Layer 5 of a small transformer language model trained on English Wikipedia (16 layers, counted from 0, width 96). Numbers have three digits each and are written without spaces.
A neuron's activation on a vector x is ReLU(weights . x + bias), where the dot is the dot product.

Input weights of the MLP neurons that the questions are about. A number n stands for (n - 500) times 0.0018.
n11 (bias -0.050): 670677601514394695646368648541448557350671642552615436456577430572567706537259563554468577485282491516665246622338580454624381457410637389512529443421389358449500442581383475419448256444584416507455740538482566679403485519453554476611493491475448523572465637361506660543477450315550541358
n16 (bias -0.053): 551458617452516449398354530521466287681505578594610485495481394433630460561516433326678572512403418587540574466609489577371525465427620520500704391457389592431542487332497587437565450491611541549471411420491641617537525316533555493534423518521511366604595502373332532473317503538478477554
n17 (bias -0.008): 386298640514401392463669608600377542244736478687481588471488491534612607515509722633558474492480432680280512366398672149698522408644330160752487462401609529492449573647609369337560672454711467513400610615570409471598663374377478265155336467512611273515537310275412632273457687462777516657
n24 (bias -0.049): 712476575668556273586367591335500392521650385564521481697566546379527548633394583665517361322601584444563490476357613334298651380518603480644260732521490537468395324365513259628510626555507470773587424613579311476521628565480468365570434463570410676497489544399344393519273496531531437393
n27 (bias -0.042): 556631484540550495511466521525433543415481458530553513548471558546497548585505456538459526439570489523424407478560556418588509404489568553532518520479590465568370468510407548579449431533475494481518539541478557477470486428480472530466505502485621453478469517552467442519405709540586489465
n67 (bias -0.021): 658519511496046504381602587313624557434549619489514464681624560250599453479324849432508746478482456654291597396500620453476488428542531510418458675464485723507460544355530355376390688563264657681599452399615508378395804696219476485429404590477379500517542365587458535562403580402318366693
n81 (bias -0.055): 354600533416445577669242431327203659529500507756519200430424604558493565567485424504531672610627625465646375475577477305485474444446453460586514482610510707621287384435473453385402432782579519597482569528602452602439420457399140540542485423433641493485183576694461728520493367507544624419
n82 (bias -0.074): 574559520422425457578362373596485517438522407529502377377520411440487587494379455502558588572445559573552491478526507513383416413480536422424561448502589511585432517579597522371561509626478552539589481679439491476420409350541484390569538483437498559601563419550384677510438397528541556441
n101 (bias -0.018): 409546358438465496483492237238338454593454563641623333523259472519659500562452347564756388586459504545539500393748282508460654201421252681445580682528360665684611482348493517464431454587473676720534329635581516633434529546608375678525492575636387397603728376555305702645628575486543377349
n118 (bias -0.036): 614406573171666558537257689601561340298417764500480667493535523496816450480414247560374528461245450375612566538588435343590687516415595455533770280535511330546430413569525642225707500410693487547589555448437446575420528534577472539480369463337661492428612295748579374468515484528469347730
n120 (bias -0.042): 365460402443348463715607639327527615262558691469479722477570648460627490417552410572578580410500742442446506332316553483379601555432336514557674546375627480658438405500516405528233540414596549572451385700610418500587488596481583538500281536503373473329377457653454309512563418509272545516
n121 (bias -0.030): 552572408363430754576450539609535541410402613412660591389386593503547647558421416717561399564639516406391396568670478305525743361519569515497579503394490428526590342513592378385396459556586503829493616413762380531382590565309384367500314712554681322375481443504319622558448280324542523480
n134 (bias -0.027): 522621507488502490567441426513521451477484584502458611509542486427504513466545533483407484615531425568444449489617530464468558416481397419558506474483502511543514484385545406589443538580477480579580491563477574556498520519653522487445480426493540449544502385745444431475468578431500394528
n148 (bias -0.033): 452438600495502605703452552529476526612508493425413490387535534464461597573594494539496393552458426386600468498359545534461528371500538521538458439566640511540550477551587439415391389447571494470557464478385502491509362358496391529521601476302511399485429435575602588546473434419470610419
n178 (bias -0.020): 644310272443497445441479647515440651550431542609483612555529584563577449536481433315491653605652390479407542404388574582500418458276566489590615361634524569354349476437494438555470531588409597627383437296469555475563603581427533597564409656638585542465500445449596244662478532472394829488
n187 (bias -0.029): 640481510509413620545483563511485441634608441490479399517543487394658476555509606578437482494533480394467645511613468498338552487477470599514464645546533483554405453603527483513407479452464520451618531504533577445378568434527513484530484502452386511520523362599390506339498533399448486498
n190 (bias -0.030): 815517508981694341505429575581383372622618332528458646559702438504228504496741349534268576633490332579588571594620518596280450527546648341546675555575780388629460257749183390585423633467379485446385450454296571585370435543630586476560710307665391233522321536562551387443574375496438263170
n227 (bias -0.021): 450319671638667281465313489588382542443363467316522356657572467392496428478625379518622563523618524676485407564592290630493436467353841543510638423529813574387351317449347590470537404458589562552349606531386518475393714596590772423534581531633554276439590497482454597487278676539442565493
n240 (bias -0.049): 418545551352482663614392737613299541347475507396451633524325468531667398669564329650497457513308480265549590527500493580529333604320444456566312537705444700503423398563550657374572479515490446690534473534207649449573600521641420611407463409293640621393651475496435420380531614569387233371
n252 (bias -0.045): 405588328602419591392565545500392356672662266509461402348375520369621442424461531403355427447399491512500558616392361545362523412440538440470494721600533547595636569390672395441371509541693681539431405685605455681510390550445407539327503660652474493557393515623440503381503409560720402630
n258 (bias -0.073): 526446452503534517435581573432474408594467581469502552533395274495495449650369523479421619540624518505420498375583503673413477387583433488518517570415475552542407629489602576596468630598486438651336459532500485481328545588553425388403461551409498584590534445549651553471435417504429574509
n274 (bias -0.111): 603491511474525588493482507513515491422469489465526514557506548466436474475461475465551526524581542486511451491609527500479487519441500534604508525436467481459561468454543466521480427504531452497536483506454441474535500505500479552448458493487580508491440457538516379412485472473441595458
n283 (bias -0.065): 475588415297543512534477575363353527492588385700428406413713277325500582627568414401451580457358558380524489615721360465540646288797687421659412724327445354421285504649415598263471742483566580644462522849521425454244594696526233424488421564659442456357589351575381582442578580437555515526
n299 (bias -0.057): 524513554549545405433485510552458533558483502530417492429452622432452507433479466593513488484368482495476588463538587532486615573467500591490535428521485609484524518450447427565585403393460449512475459467520602625408519507530466581511436492546539502513561474502555543414417467466500489421
n315 (bias -0.049): 560472531427648696483614579488469503547548684512662407406540551456427319599490575609491487347610401479380647417492441578429639634434525577423454576427571580382549444420659524580179494577222599635524619473412449509537532577440539558424487572518450462535348491658546248349252506444386616430
n334 (bias -0.037): 522518440655743343555477614587432457580556551461487467486627518592616536372658560439448469387354444417341400640489579568488457564532710626593389561503728368409467380446492403518544567471394464527570418328477584456550373392443383489415592486612470330515497492500602423282337782527479449546
n347 (bias -0.027): 496438296554730480551625528638473439665511656720632489519443251559569417452351474703568350384643662557472496415295400508512475303441457656496727784448459577314489311571507363573783519521613715569561215515453352339656715609455545485287113621508453468430394471536392359390504396599404654534
n365 (bias -0.010): 463361464697518589596135620478622474214280648295469471581412554619715500318486492603628505398645479796478305634586486694468587532563329511676522556527371717602533263403337476491492530721465628600491693661327326599583754548517262590425406156697566703691204287442270491451342221536634584427
n375 (bias 0.016): 449573508357162566524529293254276572322535836468603613483437731487674709401473575712672688279602439613311521350542445487357654647357548710401675436562475466347620344504611514250191521328577377607827446701310407483232577551609626553334533391314391424493585555535427704342392651422597458728
n380 (bias -0.038): 660299518222469394609396418406523436442486535629714324481619677546755531408587689462612675468586467663601518458514647542448520433377308742731319398508350359457518507221412176512320546521546414698455540537597527779577418515441612432561286545526323488592371591535496446705512370708656596354
n382 (bias -0.043): 468569467539376389822423641581608672450380527522430531526548687447668490523565541568391425528337531583661440797306627457398417616391421652484598429574478320457521534598538420381357422436470483657371598369341689549431528425503555494564525318423367374477403394719624553454553564312493678326
n383 (bias -0.027): 403332292411492485607445630556492218462493434599557557555376578534740572450519489611269543409411674325408322604530653477582729461483534622727388689400392433672476622457557454715539687739538705578463362569757211437394553391398516581339325537592397461351171535619422640394405585459581413526

Each question shows a token from some text and the vector x that enters the MLP there. A number n stands for (n - 500) times 0.0063.

" |": 462520659517471703429389270479480743576664567687241719830577629402463444403330466563607470463514650723464436539626242419638570463345455669466340284564244300609419751762573404486491655647675458268320482525415647505404157395487407634283823541519608511361615677497413396516261379460221544397
The two highest activations, in order: n81, n375

" on": 402439605555550744504397250482656628565697669685340772798510610345557269373440428575649458470527687711373550605630470499568552386397574664418248316566361356523461679594511502437420645686786548250292483487450631393384288528373451577219598582506416683404576766494357402554197293469164460497
The three highest activations, in order: n120, n375, n67

" l": 380453538618605691646402264533498656551820682600430744713484659435478275350518444539542327502636695684359499564706397441612533428397465590396264368546228341502401712762563369382497684686757634274396363472667616435296289440435347566352769491530569529417767588417325364585213315477303462394
The most active neuron and its activation: n101, at about 1.2

" 4": 375388599439456612473339375623691687549679563698247782769634589428353346443367488589469434460538735677406430557554288513746533387420508628446376253637273298579425761726594377478529645692744609285222488525443630501472195343364363629347772616550508580470645572436394401464282300505260481439
The most active neuron and its activation: n82, at about 0.37

"im": 484339607515651713486463301663488667556632616547310779834612622478372442418405536603607407489565660800348493523506401362484385497425526587432300375566271408612477623727567247454558769608733488221386451478505663523255280396416431636298749564552330624259652684516404278649158403453310407519
The three highest activations, in order: n190, n375, n24

" m": 513430625584559577477389342569529661614674639597291726815449680393456295305476580601586387533580603752391609594540400475511409419422534646459194371547355264589525760732440425381519673701643535219491447360512640464279313357438347562325862540514508630449810628353314256518186378582374448445
The two highest activations, in order: n334, n190

" 2": 284386659476492732508453301616665706591701605671319779766650578429376260411380478564498491458532753663404423514590287522725533337439479627479358214608298289608378687758544417464479620652739605272212489449481612537470163358431363596333714609548526599457606553441394415519281334512295478392
Which neuron lights up most? n148

"av": 585379573419569668439263316525632667435665613641327697795513733445446377406383493650556247500680632703457569560636428393550403435432499596517292411504135473566483765748564326489633584532734509364373595480666568455337252399490474526251781561461444724422765643472414241512110302434291480447
Which neuron lights up most? n24

"ap": 575417619333476672509339270687511656422591721614157699746605670489455335379302556601636442429726647728448450641584464443615389419541430610432164410554367444520350683661484239433532690524723571266400464560552639502290280457465400625263759638540475670359697655439426378581176290584304471545
The three highest activations, in order: n380, n67, n375

" of": 427415542485478770540296228585641648644677597581234669754577683412545322378473457585718501457573619591408545481643410444687555367494466695434284372604247268534443692625497380569586739716768516313416545545566582426306156569553368636292741568523337506347652596404443410550256279436189513383
The most active neuron and its activation: n101, at about 0.87

"ct": 419439704452410725460385201658627710476609666582404707795612746405433305307522540654598403420568685675371465502660355449578354460382458607466176352650278522512324613749523247488490622545819604402409438457634569452416365493533355650255739480581495594419584631387460361545233278505160560497
Which neuron lights up most? n365

" \"": 434402526555478722530375173459650632713646681547374775685594663432405249367434550569484327371702681668482387576565376559492502526442570642604289424505261334463412791688535385541368699575586514332455510458400686523357327600533372713224665486429640546288743658611308313599180168569340559471
The two highest activations, in order: n315, n375

" to": 453438506552511745384314274572512625591732646577254696762600668395479247368327620572679394487536637719385447577594437488696545494470545665392331355538268257602428616650514417457377604684758578235439425447591588387306252518454471759236682572557431593429628712569399320499288271416282497630
The two highest activations, in order: n375, n67

" 3": 339386580489494620528387337633694675586706594663276764779675628385334295419410451567487425481511772693353385511590241539720495425408474622494330277615315283520420666777591375495501671654734618291219495512492629508490190374400377651320763608586493558468620539459410407473279312512277479423
The two highest activations, in order: n148, n274

"z": 376384659491501623500303390560490594566694550557297639863516594490383337452370589682447320442679688776434541646616345450521533492396497578414411370550193341617440658717570266481469764640756483188317518439460649425387334388527416646324883531505350601418693627399451309615200367528247500617
Which neuron lights up most? n24

"ation": 379402643395443641438377230692516702450613575623335722756664670453427350329429540629600465487759580797497492566593288623567509328469523626481205335499228352602336645585509274491517748572689596308386461604613656493346322477428363623240754568590437515330648631430336386628204374567196686512
Which neuron lights up most? n380

"\"": 481487574541468674374442270561555635676631630568267747774526685478401341356419577645459277496525668696477490468638206752523425455424531621473235383610190334442396747580539295464485791690706526333369545470492637465396319457477344718243661494462563535355696632610400332601157278577338668490
Which neuron lights up most? n258

"os": 400441736552510739438376340595408661496574641579451722740642567443558329391328631720566414439619668662363469621688395409591433402449469546424308322464275387601366687746481246546394755529742489261239504469612597486378298441541416625245753653461323589346705760440433302645240305506304575425
The three highest activations, in order: n380, n11, n17

",": 531381588587522784544314234458527675571666700648347699805582688489489327368497623583453282497598677695419452584561315613545502495492524662434300372581255309494373739738575294607522659662684508333439373488554616372307218398509440591238743580531502466345597660502416287554242282459195545432
Which neuron lights up most? n383

"/": 387379737475516743512354307581491645527624694669293632801596675404454284435385561523559361451670688692432416501553281493509524372511467700510299483634321254481442746682496536528420743618654473236423490505571640527270225501528371641196725488543566637408612680555331363527216292527219586407
Which neuron lights up most? n81

" a": 461461620405578674331297262523534628576623582585434756718489705420443402381426471571596351474577623606405557572590325596704429337411530702412263360615291239598351616761452418384487749757717583208495445493542612608456241486451395694230741579516446622311613765338405423591334305497230618341
Which neuron lights up most? n81

"|": 475537707519447668500445278575558668551734589709370661758498528421454401448306535494743297444624730644487457536507339418742461447369530688411334314522230289573415661764421449427561625668635587314333454558343609607384246314492419619309818590467496551327707653484392331546200310508179603490
Which neuron lights up most? n11

" ar": 459459535519500621489249378685557709581599714650433789709595683503414259310456545578576366530694630668420386501622432562666406552478591679359290425447322314480420610722396296393515733621645559307372534461562677509403245423460443556328755566616432681309770726441333305582255185360297493371
Which neuron lights up most? n178

" 200": 293447637406650712488392355675636709575695484665378770800516636480400308471413522552517384524590646603499501456561398502710445298438537580447200214607201318626397698671440484489534636696694544286247536515592614580476221306464410533316679638555584584499628572363293377619304316516144543402
Which neuron lights up most? n178

" or": 519406563630406710519302202435570671547703622609333825711611722246371323319405499612592433535659715620487509582592353460580429485571594569510383345482282355562443745617537446574408645702639609242508453406567637375337216463735326541232650472544562571347665703518355283523295207371362591445
The most active neuron and its activation: n274, at about 1.1

"ou": 493432595374596585353525319620510603593709503564401733702573675388413473367307532584606456487674625701488469609540366466661456368504362647420388422493110355576417736787489255455472631607722627262221402648508656470418249495425353692263760613615367652457550809486360369620214273419298535436
The three highest activations, in order: n252, n380, n347

"\n": 349445711549449746543352348573584646597643591629382743780521633361569372497291625510567367445483648635450435526464417529740480374337532726435230289538169344544444689734513437358519694579642616235281511597388613495376286384431358630327818619519566512377703537429449437638237312391259722441
The three highest activations, in order: n11, n148, n382

"===": 405517601553565706433360303619552695575607689632321742786643725386397322411436549566540322479498583676385524378588340415562555496321531687472245413636250404476422753665513417437448682654535676223357508489512637561450272484474480703247818511514538498424646582574372233671179294424196595431
Which neuron lights up most? n315

" cl": 418362629577499619496364360674512615579679636585336678738562685422468392329487454561580369493637715730324529552549484523695474546463512610354309436690222271580410759791394382392467820588720537243499431323703737471260301355431365671392699472505528593305677496383463334529203293395341460423
The three highest activations, in order: n299, n187, n382

"L": 425450563577508703672488254489590577556707691620253684803556705322437403355491388561410262503750700710427512646709227463524456517448466516529329377487246356450376759664626373481391647676714527276471543397543621491454197398632397598317790478451631568461703482565354207565253297522243525427
The most active neuron and its activation: n134, at about 1.7

" d": 559432590483609675614266275577467641528698710595348674737685758469488287243317524528609354542665665652313475567584363486598463454430566630388287320561363408524491648720453384440458888617652489289330456365544642482389316388463401670265815534516500540408763689411376284480248294463308601484
The three highest activations, in order: n178, n334, n375

" R": 467463693490446666619410322671552617613681605530325662749531670384513298354424505566469203424746642658273442464643378426679483391436585640367317246640297331591425642721441400448453762668645538238270444637547708470358275421487482726286819620485488627387689647442422360502224397588286515336
Which neuron lights up most? n27

" M": 522421589464507671474392300571610730601716653595301730795465737375451386394424518565493315470842627732384479592548407412554431340406556686394248288558271323561459754703408427549461597664664525287392519528458556487316203454424368650288817574535534677426781541411390329520162352608358531366
The most active neuron and its activation: n27, at about 0.72

"id": 491408644475606638543505271608512610544656555658255731745627662448437305348366607657587403386660698769294489518582478455626420389521472692455306287628140433614435719726430252488515722507735480233339415504564580448249436411523417659262722517505359603405524745422391340541324364478230634529
Which neuron lights up most? n347

" ": 449416611470544753521331261460582579601708638602355791771641784415332318374424550556521304372737675731375556642628267472567435424435581637530369416553309346497378760759564314493416806547573482358416449469473646423492142413559404610321654434482550481418719681517325298520225301549324561345
Which neuron lights up most? n315

" he": 340443606552612680499306319579532722601704610589437706798486701467451400353388600587583348527715671649340532570501461574571356512470525574344226484564219188492424674763422353441525682700713507163321391546538694324457288358509458758294650551544420561317689676459380359572288336425328515499
Which neuron lights up most? n347

"y": 426360682498575708410403389601536487611552592552335744774457661431395340320449583674503437454575681816446455596462320515592497577473492727338258481539302409589389680728463339546549689622737431164364423518560700469353224479544379617304792569572356589383749632503369362523210340424217551532
The two highest activations, in order: n299, n187

" h": 397388576541515591534291220442461732650705659623432687818478714567383271321432585618433359558622663602395495611613479378640441452509545622449271446547241343500386672723487359384466714707766587260434498483612592565271214514464372700296705497520538425482755675472392301473222339386308539472
The three highest activations, in order: n81, n375, n383

" as": 434462645629570694370307345585555604583713673587412715793590691348485323370440606619517471477465620674371497628587487589590463424466628635456194450512244275485427559583551316546363733613670535252403476427601587485363162347449443663280701631622409574219697804488402297530238308585297575358
Which neuron lights up most? n334

"ol": 458385575615485675563513226753614606512656692592495753810599565488425351411479562554508371386541703668476489520635307459601425441495390704406332472644236364532384624686523369360517762562784551244353491400637627587361191409512394516255845522505309619399774618381370302545224357503224391381
The two highest activations, in order: n187, n190